Layer 12 of a small transformer language model trained on English Wikipedia (15 layers, counted from 0, width 96).
A neuron's activation on a vector x is GELU(weights . x + bias), where the dot is the dot product.

Input weights of the MLP neurons that the questions are about. A number n stands for (n - 128) times 0.0046.
n44 (bias 0.021): 172, 113, 115, 102, 145, 130, 151, 119, 134, 85, 91, 120, 100, 175, 120, 124, 106, 93, 104, 106, 122, 168, 144, 111, 116, 141, 157, 99, 135, 136, 113, 147, 79, 124, 121, 128, 105, 132, 134, 105, 149, 147, 99, 147, 150, 166, 141, 140, 133, 119, 158, 131, 141, 179, 114, 102, 154, 128, 107, 176, 204, 172, 129, 126, 106, 112, 160, 63, 70, 133, 120, 133, 111, 139, 99, 124, 107, 138, 165, 114, 136, 125, 129, 133, 140, 120, 138, 115, 91, 134, 127, 133, 149, 137, 76, 73
n50 (bias -0.075): 119, 105, 141, 114, 110, 110, 150, 152, 152, 161, 158, 133, 120, 141, 118, 168, 86, 186, 77, 127, 138, 130, 163, 156, 138, 119, 146, 156, 155, 151, 109, 97, 144, 108, 120, 86, 113, 156, 113, 112, 109, 153, 111, 123, 146, 119, 133, 121, 178, 141, 95, 121, 90, 127, 88, 96, 96, 141, 135, 90, 129, 137, 129, 191, 148, 157, 123, 159, 151, 122, 113, 89, 72, 154, 113, 193, 132, 138, 89, 97, 96, 116, 133, 133, 89, 167, 115, 162, 106, 133, 131, 86, 110, 141, 137, 116
n83 (bias 0.050): 99, 125, 77, 122, 136, 142, 135, 128, 133, 145, 145, 124, 107, 171, 107, 161, 140, 152, 132, 145, 134, 129, 157, 106, 133, 118, 116, 171, 152, 100, 113, 78, 145, 108, 123, 101, 139, 133, 220, 79, 148, 149, 121, 118, 158, 151, 104, 168, 113, 143, 112, 113, 116, 123, 110, 122, 144, 85, 177, 160, 127, 121, 128, 129, 127, 115, 87, 112, 104, 108, 96, 121, 103, 132, 171, 121, 100, 114, 135, 126, 115, 113, 125, 135, 151, 134, 154, 144, 84, 154, 106, 145, 125, 134, 160, 128
n89 (bias -0.009): 155, 95, 149, 103, 114, 156, 140, 180, 99, 147, 101, 113, 90, 165, 126, 126, 174, 105, 119, 147, 184, 72, 146, 116, 170, 113, 69, 106, 139, 105, 81, 94, 138, 109, 138, 108, 141, 130, 164, 92, 67, 147, 178, 175, 65, 158, 155, 79, 108, 110, 126, 91, 143, 146, 128, 40, 108, 129, 140, 124, 142, 161, 134, 119, 137, 151, 125, 188, 141, 225, 123, 140, 150, 185, 200, 53, 104, 86, 114, 99, 106, 115, 105, 150, 149, 75, 115, 149, 165, 105, 108, 166, 134, 142, 118, 229
n155 (bias -0.047): 84, 143, 123, 128, 98, 156, 120, 131, 130, 106, 119, 114, 156, 127, 73, 135, 70, 120, 106, 163, 160, 92, 133, 144, 123, 164, 73, 173, 89, 166, 132, 103, 175, 164, 159, 105, 165, 148, 107, 145, 141, 71, 173, 142, 108, 135, 152, 151, 167, 123, 102, 114, 113, 153, 121, 138, 121, 155, 155, 81, 127, 117, 118, 152, 121, 120, 117, 87, 110, 102, 131, 146, 104, 146, 148, 114, 143, 121, 127, 96, 143, 118, 154, 120, 105, 121, 110, 129, 135, 119, 156, 153, 148, 122, 123, 103
n188 (bias 0.036): 133, 129, 125, 91, 141, 118, 143, 151, 146, 129, 125, 131, 181, 107, 95, 115, 150, 148, 71, 89, 106, 137, 142, 113, 134, 136, 135, 124, 139, 105, 117, 151, 146, 110, 153, 119, 116, 96, 161, 112, 126, 164, 129, 73, 142, 157, 132, 176, 125, 132, 94, 82, 141, 186, 126, 117, 95, 169, 129, 85, 123, 165, 117, 145, 147, 140, 130, 127, 163, 117, 143, 140, 125, 103, 139, 87, 133, 174, 123, 78, 107, 146, 149, 138, 166, 161, 180, 82, 125, 58, 100, 123, 102, 149, 107, 147
n202 (bias -0.062): 74, 128, 122, 103, 134, 154, 135, 165, 133, 114, 127, 105, 130, 194, 151, 147, 143, 90, 107, 138, 92, 106, 124, 147, 136, 105, 145, 137, 123, 107, 70, 102, 80, 135, 144, 117, 98, 102, 68, 66, 94, 90, 178, 178, 189, 144, 170, 171, 121, 125, 149, 108, 114, 106, 149, 175, 125, 168, 148, 122, 153, 118, 171, 104, 90, 131, 116, 113, 164, 108, 140, 141, 114, 123, 118, 136, 131, 113, 167, 101, 93, 124, 122, 142, 122, 110, 158, 110, 130, 78, 172, 149, 159, 106, 162, 165
n229 (bias -0.115): 162, 118, 115, 104, 67, 106, 152, 109, 17, 174, 138, 188, 100, 176, 140, 94, 92, 141, 86, 39, 133, 176, 141, 149, 89, 185, 79, 92, 159, 165, 159, 74, 186, 94, 171, 119, 91, 80, 82, 107, 157, 111, 216, 64, 116, 184, 211, 99, 180, 108, 128, 104, 111, 138, 172, 110, 109, 123, 105, 133, 155, 118, 137, 159, 91, 156, 191, 83, 206, 104, 96, 143, 162, 160, 144, 192, 124, 118, 150, 168, 148, 120, 137, 169, 114, 96, 155, 79, 113, 153, 79, 160, 68, 135, 106, 101
n238 (bias -0.013): 132, 149, 110, 133, 132, 134, 174, 95, 132, 101, 152, 135, 131, 139, 156, 44, 122, 93, 114, 132, 96, 142, 130, 122, 129, 132, 144, 99, 120, 76, 114, 121, 56, 175, 121, 101, 117, 132, 179, 83, 114, 82, 129, 87, 92, 150, 131, 195, 141, 125, 117, 109, 127, 108, 131, 181, 141, 127, 140, 92, 138, 169, 130, 139, 114, 173, 137, 197, 146, 124, 149, 152, 101, 142, 147, 102, 77, 142, 129, 135, 152, 140, 130, 136, 103, 63, 151, 131, 122, 110, 147, 139, 89, 135, 88, 155
n248 (bias 0.258): 170, 63, 90, 87, 65, 124, 140, 143, 90, 57, 87, 111, 131, 129, 139, 129, 131, 111, 129, 130, 122, 126, 111, 162, 127, 94, 94, 138, 146, 154, 114, 130, 183, 153, 88, 142, 145, 108, 109, 162, 105, 124, 121, 99, 159, 135, 105, 75, 130, 113, 125, 117, 107, 100, 87, 137, 98, 203, 119, 75, 161, 151, 178, 148, 151, 132, 172, 122, 152, 136, 139, 197, 140, 166, 171, 168, 148, 106, 116, 137, 171, 141, 190, 124, 117, 109, 175, 124, 101, 133, 101, 90, 108, 99, 187, 135
n274 (bias -0.289): 173, 152, 147, 135, 118, 108, 174, 117, 141, 168, 102, 172, 103, 146, 61, 111, 156, 83, 21, 158, 119, 107, 216, 161, 246, 176, 95, 137, 109, 67, 114, 152, 183, 128, 132, 91, 153, 107, 69, 95, 174, 74, 139, 107, 140, 161, 129, 110, 105, 98, 139, 107, 73, 154, 133, 94, 112, 227, 83, 203, 202, 181, 87, 112, 125, 182, 102, 99, 136, 173, 114, 89, 132, 147, 189, 128, 133, 138, 148, 104, 114, 124, 113, 174, 62, 78, 101, 84, 55, 165, 84, 132, 153, 187, 85, 72
n290 (bias -0.120): 96, 179, 110, 156, 114, 170, 162, 219, 149, 113, 38, 139, 122, 159, 110, 125, 68, 117, 84, 212, 171, 223, 132, 117, 117, 132, 39, 163, 100, 134, 129, 100, 72, 131, 81, 141, 114, 79, 159, 132, 210, 100, 124, 104, 77, 130, 143, 97, 203, 81, 126, 167, 109, 83, 211, 100, 173, 131, 139, 150, 111, 162, 51, 155, 146, 248, 166, 121, 112, 120, 198, 65, 101, 122, 93, 128, 104, 192, 122, 176, 141, 117, 165, 105, 202, 133, 74, 130, 95, 157, 81, 183, 88, 141, 154, 129
n315 (bias -0.003): 139, 162, 120, 121, 71, 96, 111, 181, 169, 129, 160, 99, 94, 87, 94, 134, 105, 165, 106, 135, 160, 97, 123, 128, 105, 134, 143, 135, 153, 158, 110, 132, 139, 106, 149, 126, 106, 116, 137, 112, 120, 151, 113, 143, 152, 147, 114, 190, 114, 118, 99, 163, 76, 107, 94, 119, 139, 179, 144, 96, 147, 120, 143, 126, 95, 147, 149, 141, 178, 159, 123, 146, 122, 185, 164, 158, 123, 155, 108, 121, 170, 131, 115, 120, 99, 144, 127, 89, 127, 147, 142, 96, 115, 137, 126, 105
n330 (bias -0.006): 142, 139, 116, 115, 76, 104, 148, 134, 170, 124, 104, 112, 90, 138, 152, 120, 121, 161, 126, 143, 109, 124, 118, 96, 149, 127, 124, 109, 110, 134, 113, 150, 141, 86, 151, 99, 150, 83, 159, 131, 167, 135, 174, 170, 145, 148, 128, 163, 120, 127, 110, 116, 130, 145, 103, 110, 152, 164, 170, 130, 143, 146, 115, 137, 126, 142, 136, 69, 92, 117, 114, 159, 160, 102, 133, 80, 121, 132, 137, 88, 141, 147, 132, 147, 92, 151, 183, 154, 141, 139, 139, 97, 108, 110, 120, 136
n346 (bias -0.054): 186, 143, 79, 143, 112, 87, 109, 101, 119, 160, 132, 162, 146, 177, 133, 106, 116, 117, 100, 170, 163, 91, 129, 155, 128, 157, 123, 107, 146, 188, 97, 157, 146, 126, 161, 171, 119, 123, 208, 101, 125, 161, 124, 132, 153, 188, 127, 62, 138, 146, 116, 146, 125, 144, 91, 154, 118, 157, 57, 114, 119, 111, 118, 119, 117, 98, 143, 117, 159, 118, 73, 119, 69, 139, 141, 151, 120, 154, 128, 169, 104, 92, 128, 126, 81, 121, 151, 130, 100, 146, 89, 81, 95, 133, 104, 143

Each question shows a token from some text and the vector x that enters the MLP there. A number n stands for (n - 128) times 0.041.

",": 97, 110, 148, 122, 99, 140, 119, 145, 150, 107, 123, 113, 135, 130, 109, 126, 149, 104, 152, 143, 146, 116, 103, 124, 113, 129, 102, 118, 116, 169, 136, 164, 135, 148, 125, 95, 131, 179, 130, 138, 191, 130, 112, 150, 127, 108, 137, 87, 121, 172, 172, 169, 113, 132, 181, 117, 136, 133, 133, 78, 146, 126, 167, 113, 145, 106, 109, 110, 102, 89, 162, 94, 101, 150, 86, 122, 122, 115, 107, 131, 136, 152, 160, 37, 96, 110, 115, 154, 156, 140, 145, 130, 126, 98, 105, 144
Which neuron fires most, and how strongly? n155, at about 2.5

" Some": 130, 148, 118, 94, 158, 123, 143, 116, 122, 141, 110, 104, 89, 126, 98, 150, 151, 129, 116, 71, 138, 105, 159, 101, 102, 141, 100, 128, 132, 95, 127, 156, 158, 121, 132, 129, 112, 165, 127, 152, 127, 105, 139, 102, 144, 120, 125, 118, 103, 225, 131, 94, 133, 83, 137, 132, 116, 178, 122, 148, 165, 167, 150, 119, 142, 88, 151, 109, 129, 102, 125, 121, 119, 107, 119, 142, 130, 100, 119, 164, 105, 143, 145, 115, 104, 134, 132, 170, 111, 131, 119, 151, 140, 123, 104, 125
The two highest activations, in order: n274, n248

"3": 136, 118, 136, 174, 92, 126, 135, 115, 137, 117, 121, 89, 127, 131, 132, 156, 145, 125, 143, 90, 138, 83, 94, 135, 99, 134, 92, 138, 90, 114, 177, 144, 160, 119, 118, 116, 100, 174, 108, 146, 163, 141, 163, 151, 99, 123, 112, 133, 126, 171, 153, 138, 106, 132, 149, 132, 128, 143, 166, 93, 131, 119, 126, 127, 154, 129, 97, 94, 90, 79, 148, 156, 91, 140, 91, 94, 159, 101, 91, 139, 120, 148, 165, 108, 93, 94, 118, 151, 192, 151, 165, 101, 151, 115, 100, 160
The two highest activations, in order: n155, n330

" they": 83, 115, 128, 120, 169, 126, 136, 114, 126, 112, 133, 106, 94, 100, 129, 130, 138, 103, 106, 117, 133, 155, 139, 102, 120, 123, 148, 153, 136, 109, 127, 125, 127, 136, 101, 125, 115, 170, 141, 102, 132, 126, 108, 140, 130, 109, 164, 112, 126, 220, 124, 124, 101, 120, 132, 155, 151, 122, 122, 141, 137, 165, 81, 147, 112, 117, 135, 104, 117, 149, 124, 97, 136, 104, 114, 120, 127, 129, 115, 109, 134, 138, 167, 134, 141, 122, 195, 162, 89, 83, 156, 148, 135, 153, 111, 99
The three highest activations, in order: n44, n83, n238

"s": 121, 125, 152, 155, 143, 114, 84, 105, 103, 141, 160, 126, 129, 116, 167, 138, 144, 128, 121, 102, 121, 121, 128, 162, 97, 137, 149, 129, 144, 94, 143, 155, 140, 106, 141, 115, 133, 181, 127, 121, 152, 103, 160, 96, 88, 88, 130, 90, 96, 200, 151, 160, 159, 120, 158, 172, 103, 144, 117, 140, 122, 107, 150, 109, 97, 137, 115, 94, 120, 93, 128, 112, 63, 132, 91, 125, 133, 114, 129, 128, 114, 139, 128, 115, 130, 104, 155, 110, 109, 129, 129, 147, 130, 183, 109, 120
Which of these neurons fires most? n229

"featuring": 133, 117, 145, 126, 110, 127, 130, 145, 109, 157, 138, 106, 102, 122, 94, 125, 130, 125, 116, 119, 126, 125, 125, 96, 126, 114, 106, 106, 128, 135, 139, 112, 111, 106, 135, 133, 110, 201, 153, 108, 100, 119, 141, 122, 123, 144, 113, 137, 132, 204, 151, 157, 140, 98, 116, 152, 131, 113, 116, 123, 132, 117, 158, 131, 145, 173, 122, 129, 124, 116, 140, 107, 141, 111, 107, 112, 138, 121, 121, 110, 138, 133, 111, 62, 109, 127, 165, 134, 123, 139, 143, 144, 143, 131, 91, 136
Which of these neurons fires most? n238

"9": 117, 113, 136, 106, 121, 121, 121, 130, 133, 94, 92, 112, 99, 122, 136, 122, 177, 131, 120, 95, 109, 79, 117, 181, 120, 133, 79, 87, 134, 130, 158, 128, 99, 114, 42, 125, 111, 168, 116, 157, 160, 135, 120, 160, 119, 135, 122, 142, 147, 154, 162, 168, 152, 148, 150, 98, 134, 120, 149, 108, 173, 179, 137, 130, 111, 165, 122, 94, 86, 73, 179, 141, 175, 142, 106, 78, 139, 135, 130, 132, 175, 114, 171, 121, 148, 158, 109, 146, 166, 138, 133, 124, 99, 50, 86, 121
Which neuron fires most, and how strongly? n44, at about 2.7

" of": 124, 134, 125, 126, 137, 113, 134, 135, 106, 141, 130, 119, 100, 120, 102, 133, 147, 123, 113, 99, 131, 126, 133, 138, 131, 134, 125, 150, 113, 108, 128, 89, 128, 116, 103, 135, 147, 204, 141, 124, 122, 94, 143, 111, 105, 99, 130, 120, 136, 211, 126, 133, 142, 120, 137, 137, 128, 147, 103, 137, 130, 150, 151, 103, 126, 129, 165, 115, 125, 138, 114, 127, 130, 119, 120, 134, 154, 103, 133, 127, 128, 124, 139, 76, 103, 126, 128, 136, 93, 134, 130, 127, 125, 135, 119, 137
The two highest activations, in order: n274, n248

"an": 152, 114, 140, 118, 125, 120, 123, 115, 122, 151, 110, 79, 115, 123, 157, 133, 106, 111, 147, 135, 136, 127, 125, 140, 122, 134, 146, 133, 137, 124, 117, 125, 97, 102, 110, 135, 134, 178, 114, 113, 125, 98, 105, 109, 128, 133, 124, 118, 127, 211, 162, 120, 109, 118, 128, 142, 106, 121, 118, 88, 125, 121, 199, 97, 91, 165, 169, 117, 101, 110, 142, 153, 138, 140, 112, 147, 168, 116, 147, 135, 116, 143, 114, 99, 124, 108, 155, 137, 120, 126, 142, 131, 132, 101, 105, 104
The two highest activations, in order: n248, n202

"5": 125, 94, 113, 140, 125, 104, 115, 131, 116, 146, 109, 113, 115, 163, 135, 105, 130, 118, 162, 115, 134, 126, 117, 144, 107, 92, 146, 128, 130, 96, 160, 155, 112, 118, 69, 134, 114, 198, 94, 134, 128, 88, 102, 166, 120, 98, 129, 115, 109, 167, 172, 128, 173, 147, 91, 135, 129, 89, 133, 136, 139, 142, 151, 143, 115, 156, 148, 127, 86, 106, 141, 105, 151, 131, 151, 101, 155, 91, 144, 177, 89, 178, 117, 113, 106, 137, 88, 148, 152, 125, 167, 104, 123, 118, 127, 142
Which of these neurons fires most? n44

" International": 118, 101, 125, 111, 92, 112, 137, 148, 114, 145, 155, 114, 153, 88, 172, 161, 111, 118, 142, 131, 134, 58, 121, 147, 109, 105, 58, 81, 106, 98, 93, 198, 90, 109, 128, 125, 142, 176, 135, 111, 102, 114, 131, 146, 170, 102, 138, 112, 118, 193, 119, 114, 140, 122, 125, 128, 132, 137, 94, 127, 130, 145, 134, 104, 131, 160, 112, 109, 154, 102, 155, 128, 125, 126, 147, 176, 153, 114, 128, 114, 129, 138, 124, 125, 148, 150, 138, 129, 140, 144, 167, 100, 87, 108, 119, 133
Which of these neurons fires most? n248

" relationship": 115, 101, 131, 141, 122, 139, 91, 90, 88, 96, 153, 112, 97, 144, 112, 144, 166, 137, 59, 137, 141, 131, 167, 121, 129, 105, 164, 118, 145, 138, 149, 144, 104, 78, 148, 114, 104, 177, 87, 132, 162, 129, 109, 189, 98, 115, 109, 116, 101, 194, 104, 130, 159, 98, 117, 117, 122, 147, 109, 146, 133, 166, 145, 103, 105, 105, 95, 129, 143, 141, 128, 144, 122, 129, 103, 126, 123, 131, 96, 140, 151, 150, 173, 139, 119, 105, 198, 126, 123, 148, 155, 94, 140, 102, 120, 114
Which of these neurons fires most? n44

" ": 116, 165, 116, 140, 135, 71, 131, 106, 121, 166, 137, 23, 155, 109, 144, 134, 128, 153, 131, 149, 118, 127, 92, 132, 114, 151, 143, 151, 110, 111, 127, 135, 145, 120, 152, 151, 191, 146, 156, 142, 139, 155, 125, 94, 158, 106, 94, 143, 142, 133, 136, 115, 126, 101, 159, 118, 149, 91, 136, 94, 142, 101, 112, 118, 107, 138, 133, 118, 151, 150, 127, 150, 132, 124, 137, 114, 106, 119, 142, 105, 116, 95, 110, 85, 123, 148, 116, 157, 152, 111, 150, 140, 144, 157, 90, 149
Which of these neurons fires most? n315

"7": 104, 110, 131, 105, 116, 119, 138, 109, 145, 128, 111, 109, 135, 138, 145, 101, 178, 165, 110, 83, 104, 101, 148, 162, 116, 109, 85, 121, 126, 129, 144, 137, 74, 131, 34, 130, 108, 163, 112, 139, 148, 137, 115, 168, 103, 123, 118, 153, 173, 138, 132, 154, 178, 149, 112, 77, 133, 128, 152, 125, 169, 175, 128, 114, 116, 172, 135, 104, 79, 82, 183, 144, 187, 106, 97, 92, 156, 121, 128, 135, 133, 136, 187, 122, 136, 125, 126, 173, 175, 131, 121, 116, 83, 90, 77, 133
Which of these neurons fires most? n330

")": 132, 153, 153, 137, 123, 120, 111, 119, 116, 141, 123, 121, 91, 123, 151, 152, 141, 105, 79, 125, 138, 122, 117, 126, 108, 145, 153, 139, 102, 108, 120, 120, 138, 87, 116, 148, 107, 207, 131, 111, 150, 88, 145, 150, 159, 121, 174, 90, 108, 165, 135, 145, 121, 115, 173, 147, 122, 139, 144, 114, 124, 159, 157, 138, 133, 125, 158, 119, 130, 131, 124, 104, 95, 159, 108, 145, 134, 97, 110, 129, 105, 120, 134, 66, 90, 156, 95, 154, 141, 115, 137, 87, 131, 113, 135, 101
Which neuron fires most, and how strongly? n50, at about 2.2

" women": 78, 109, 145, 85, 178, 91, 91, 83, 114, 123, 140, 107, 116, 134, 126, 135, 151, 124, 122, 119, 131, 135, 129, 140, 114, 118, 152, 131, 140, 119, 124, 137, 103, 140, 114, 130, 110, 174, 104, 107, 145, 115, 150, 148, 142, 97, 174, 121, 93, 219, 132, 108, 117, 106, 150, 176, 139, 139, 107, 136, 125, 114, 137, 107, 122, 140, 116, 107, 150, 146, 148, 90, 119, 129, 134, 147, 103, 116, 128, 129, 152, 87, 148, 115, 109, 105, 156, 152, 93, 135, 150, 150, 148, 129, 126, 130
Which of these neurons fires most? n202

" |": 130, 106, 117, 126, 101, 136, 130, 134, 138, 141, 121, 109, 103, 112, 167, 149, 137, 144, 120, 86, 121, 122, 133, 159, 122, 118, 106, 111, 117, 125, 119, 146, 107, 136, 91, 123, 169, 213, 120, 121, 136, 108, 125, 134, 137, 115, 131, 142, 117, 160, 155, 136, 154, 117, 109, 100, 118, 126, 121, 131, 155, 137, 148, 126, 103, 146, 143, 105, 84, 109, 149, 121, 147, 152, 121, 94, 154, 95, 110, 152, 123, 138, 171, 66, 100, 124, 111, 123, 152, 143, 142, 122, 115, 107, 119, 112
The three highest activations, in order: n248, n44, n330

"1": 146, 127, 152, 148, 102, 125, 110, 123, 120, 144, 113, 92, 109, 127, 119, 144, 113, 118, 127, 114, 126, 114, 132, 140, 108, 138, 137, 144, 99, 132, 150, 124, 108, 124, 110, 120, 145, 197, 118, 118, 118, 93, 127, 94, 128, 112, 151, 111, 136, 206, 140, 137, 152, 119, 126, 137, 98, 125, 122, 113, 140, 125, 156, 127, 98, 187, 165, 123, 94, 99, 124, 115, 143, 134, 103, 141, 167, 117, 126, 118, 122, 134, 133, 88, 96, 130, 113, 142, 139, 137, 140, 132, 128, 109, 119, 140
Which of these neurons fires most? n155

" Hong": 92, 84, 92, 107, 114, 127, 133, 156, 122, 164, 97, 87, 180, 120, 165, 118, 129, 139, 142, 108, 130, 104, 108, 92, 101, 89, 174, 162, 202, 139, 61, 108, 126, 153, 112, 156, 108, 109, 94, 123, 128, 181, 93, 90, 156, 143, 72, 125, 111, 157, 165, 139, 139, 94, 134, 113, 127, 126, 102, 68, 83, 87, 166, 201, 152, 122, 163, 168, 171, 67, 122, 129, 159, 143, 157, 145, 129, 133, 145, 162, 144, 109, 116, 132, 126, 164, 155, 158, 142, 148, 125, 97, 150, 106, 140, 109
Which of these neurons fires most? n248

"ing": 134, 89, 89, 129, 122, 135, 108, 126, 139, 159, 158, 118, 153, 133, 147, 113, 137, 122, 107, 109, 139, 95, 114, 175, 107, 107, 132, 106, 149, 95, 128, 160, 94, 90, 121, 101, 124, 188, 111, 139, 123, 148, 118, 119, 105, 79, 126, 165, 131, 195, 124, 143, 136, 99, 104, 119, 103, 124, 128, 141, 133, 158, 160, 148, 113, 122, 167, 150, 116, 62, 153, 106, 162, 139, 164, 134, 127, 132, 133, 152, 142, 138, 94, 123, 103, 126, 169, 98, 121, 136, 84, 103, 102, 142, 124, 129
Which of these neurons fires most? n238

"el": 110, 130, 104, 117, 130, 85, 145, 123, 154, 56, 107, 92, 150, 144, 139, 118, 158, 134, 150, 128, 118, 190, 137, 121, 101, 136, 66, 133, 97, 132, 156, 109, 114, 118, 134, 101, 117, 162, 125, 61, 130, 158, 205, 86, 81, 117, 106, 196, 124, 163, 108, 134, 125, 142, 133, 139, 129, 133, 142, 147, 98, 163, 165, 136, 101, 112, 137, 118, 128, 101, 145, 90, 160, 127, 155, 121, 69, 134, 132, 160, 123, 136, 160, 111, 139, 117, 196, 135, 129, 152, 140, 93, 128, 82, 149, 103
The three highest activations, in order: n238, n83, n330

" and": 117, 144, 115, 102, 156, 128, 130, 158, 121, 143, 114, 119, 96, 147, 111, 124, 147, 107, 103, 118, 113, 143, 138, 127, 135, 134, 129, 155, 114, 133, 141, 133, 130, 125, 105, 128, 123, 209, 128, 127, 132, 115, 118, 126, 111, 119, 126, 126, 133, 212, 113, 125, 123, 120, 154, 129, 133, 127, 112, 133, 144, 153, 120, 111, 115, 137, 152, 115, 106, 123, 119, 108, 137, 114, 94, 120, 150, 131, 100, 123, 118, 129, 135, 74, 130, 152, 140, 138, 107, 139, 135, 121, 91, 129, 125, 107
Which of these neurons fires most? n290

" R": 132, 104, 156, 96, 120, 101, 131, 164, 115, 99, 125, 56, 162, 108, 146, 162, 128, 89, 121, 78, 171, 142, 133, 79, 142, 105, 104, 174, 134, 155, 128, 151, 137, 116, 156, 86, 92, 167, 151, 127, 109, 144, 132, 121, 100, 104, 163, 91, 152, 117, 138, 169, 124, 75, 143, 125, 119, 141, 152, 147, 104, 114, 157, 83, 144, 140, 184, 143, 164, 131, 123, 119, 103, 111, 138, 107, 176, 96, 137, 101, 90, 166, 129, 112, 121, 125, 177, 140, 150, 149, 130, 108, 130, 114, 105, 140
Which of these neurons fires most? n89

" Miss": 109, 117, 151, 93, 124, 108, 167, 148, 140, 135, 126, 93, 129, 92, 154, 130, 131, 99, 125, 85, 121, 136, 127, 76, 131, 125, 98, 95, 103, 58, 152, 139, 170, 121, 115, 124, 73, 168, 160, 127, 114, 144, 111, 133, 148, 130, 146, 122, 130, 190, 121, 109, 153, 112, 155, 122, 100, 124, 112, 150, 153, 149, 146, 162, 138, 193, 122, 151, 141, 121, 104, 120, 118, 125, 151, 122, 116, 121, 146, 83, 81, 137, 116, 116, 160, 130, 190, 109, 125, 165, 133, 121, 109, 110, 86, 131
The three highest activations, in order: n188, n89, n238

"z": 105, 166, 133, 140, 132, 112, 164, 110, 97, 105, 113, 80, 128, 134, 143, 100, 131, 93, 140, 118, 106, 170, 62, 77, 113, 109, 135, 127, 133, 172, 126, 132, 164, 145, 129, 144, 111, 133, 85, 129, 159, 101, 167, 150, 141, 119, 127, 95, 94, 177, 170, 132, 81, 156, 122, 168, 147, 138, 106, 100, 103, 174, 209, 157, 120, 112, 86, 164, 182, 135, 116, 132, 143, 90, 130, 128, 114, 118, 105, 167, 129, 119, 118, 86, 151, 124, 157, 113, 112, 135, 141, 110, 146, 156, 107, 125
Which of these neurons fires most? n248

"Man": 128, 164, 116, 134, 94, 106, 127, 129, 148, 125, 91, 79, 135, 146, 142, 140, 135, 114, 122, 44, 138, 135, 131, 130, 96, 130, 98, 120, 174, 108, 137, 132, 119, 149, 100, 132, 74, 174, 156, 112, 109, 127, 113, 128, 138, 133, 116, 139, 86, 183, 118, 94, 154, 97, 131, 133, 139, 155, 93, 131, 135, 140, 175, 71, 131, 130, 172, 114, 158, 94, 156, 139, 104, 158, 123, 164, 151, 119, 126, 122, 135, 143, 131, 116, 150, 88, 109, 142, 91, 129, 153, 177, 143, 144, 134, 122
Which of these neurons fires most? n248

" third": 140, 161, 129, 190, 140, 82, 93, 108, 83, 128, 139, 106, 128, 114, 139, 154, 128, 122, 151, 126, 130, 105, 114, 55, 135, 125, 99, 152, 141, 96, 118, 175, 138, 113, 111, 151, 155, 182, 121, 142, 149, 121, 133, 144, 133, 99, 142, 120, 76, 197, 123, 104, 115, 158, 107, 117, 103, 118, 112, 139, 144, 148, 131, 128, 134, 130, 130, 149, 125, 151, 133, 118, 171, 116, 158, 113, 100, 145, 161, 98, 106, 137, 131, 148, 102, 120, 146, 143, 93, 112, 138, 92, 103, 112, 118, 99
Which of these neurons fires most? n274

"4": 142, 96, 130, 88, 126, 132, 121, 132, 137, 127, 91, 109, 103, 141, 143, 123, 132, 140, 142, 109, 148, 93, 115, 148, 91, 114, 87, 115, 108, 103, 163, 141, 124, 112, 60, 122, 113, 171, 86, 152, 165, 154, 122, 187, 117, 104, 108, 128, 141, 159, 156, 160, 125, 160, 124, 122, 132, 134, 146, 129, 174, 132, 169, 117, 92, 124, 162, 111, 83, 106, 160, 104, 178, 132, 103, 61, 153, 85, 117, 141, 131, 148, 173, 121, 129, 137, 75, 161, 181, 172, 145, 120, 130, 92, 122, 104
Which of these neurons fires most? n44

"RI": 136, 118, 76, 112, 149, 86, 119, 131, 110, 191, 131, 83, 148, 132, 87, 134, 149, 144, 111, 116, 105, 139, 151, 91, 105, 116, 119, 106, 120, 115, 135, 159, 90, 92, 117, 151, 95, 166, 162, 147, 126, 106, 169, 118, 161, 119, 123, 136, 100, 187, 122, 143, 110, 63, 145, 162, 163, 131, 140, 130, 127, 113, 165, 136, 122, 161, 72, 104, 110, 109, 146, 90, 150, 133, 138, 141, 124, 109, 123, 123, 147, 132, 154, 120, 131, 146, 103, 131, 175, 149, 158, 128, 118, 114, 76, 159
Which neuron fires most, and how strongly? n83, at about 1.1

"\"": 143, 126, 103, 132, 121, 119, 102, 93, 154, 149, 109, 129, 115, 125, 136, 92, 111, 133, 130, 133, 124, 119, 88, 145, 76, 141, 137, 112, 158, 119, 91, 177, 135, 118, 148, 166, 120, 200, 139, 143, 135, 118, 108, 132, 127, 98, 108, 136, 114, 150, 183, 137, 150, 151, 97, 128, 107, 99, 122, 124, 125, 147, 159, 144, 142, 163, 168, 160, 80, 147, 140, 119, 180, 127, 144, 139, 93, 86, 146, 145, 131, 125, 114, 66, 122, 131, 113, 149, 138, 136, 156, 97, 117, 92, 86, 93
Which neuron fires most, and how strongly? n44, at about 1.4

" working": 99, 128, 101, 158, 146, 100, 56, 110, 105, 146, 114, 123, 113, 150, 106, 160, 173, 115, 95, 114, 138, 102, 132, 106, 126, 128, 111, 135, 91, 114, 130, 136, 121, 113, 137, 170, 111, 186, 104, 123, 148, 160, 139, 90, 120, 117, 145, 125, 125, 182, 110, 129, 115, 132, 122, 134, 147, 161, 103, 110, 129, 165, 141, 130, 103, 114, 88, 153, 169, 126, 106, 129, 150, 152, 149, 106, 139, 135, 125, 86, 117, 133, 123, 108, 106, 131, 210, 104, 134, 132, 123, 166, 153, 86, 117, 109
Which of these neurons fires most? n188

"hi": 120, 143, 129, 111, 149, 127, 117, 113, 158, 142, 166, 104, 191, 119, 182, 124, 171, 131, 106, 138, 92, 123, 159, 114, 151, 167, 134, 123, 112, 137, 150, 92, 123, 80, 52, 142, 123, 125, 90, 99, 139, 158, 76, 166, 121, 184, 71, 103, 183, 114, 115, 153, 144, 126, 88, 103, 158, 74, 121, 112, 99, 121, 106, 117, 73, 109, 132, 94, 141, 113, 144, 179, 137, 96, 151, 184, 135, 101, 127, 183, 198, 128, 118, 138, 143, 128, 163, 131, 153, 109, 173, 134, 95, 85, 87, 98
Which of these neurons fires most? n44

" sp": 109, 133, 97, 167, 118, 116, 118, 98, 207, 146, 113, 71, 134, 119, 129, 202, 115, 100, 166, 132, 140, 193, 183, 129, 121, 86, 139, 146, 161, 120, 155, 157, 116, 122, 135, 106, 99, 148, 116, 107, 132, 120, 149, 134, 109, 126, 120, 127, 101, 187, 143, 132, 135, 90, 141, 128, 167, 114, 122, 152, 130, 113, 137, 108, 130, 153, 145, 130, 156, 129, 126, 94, 148, 107, 84, 119, 100, 154, 117, 79, 91, 124, 156, 104, 90, 144, 119, 112, 95, 163, 151, 123, 113, 128, 93, 124
Which of these neurons fires most? n290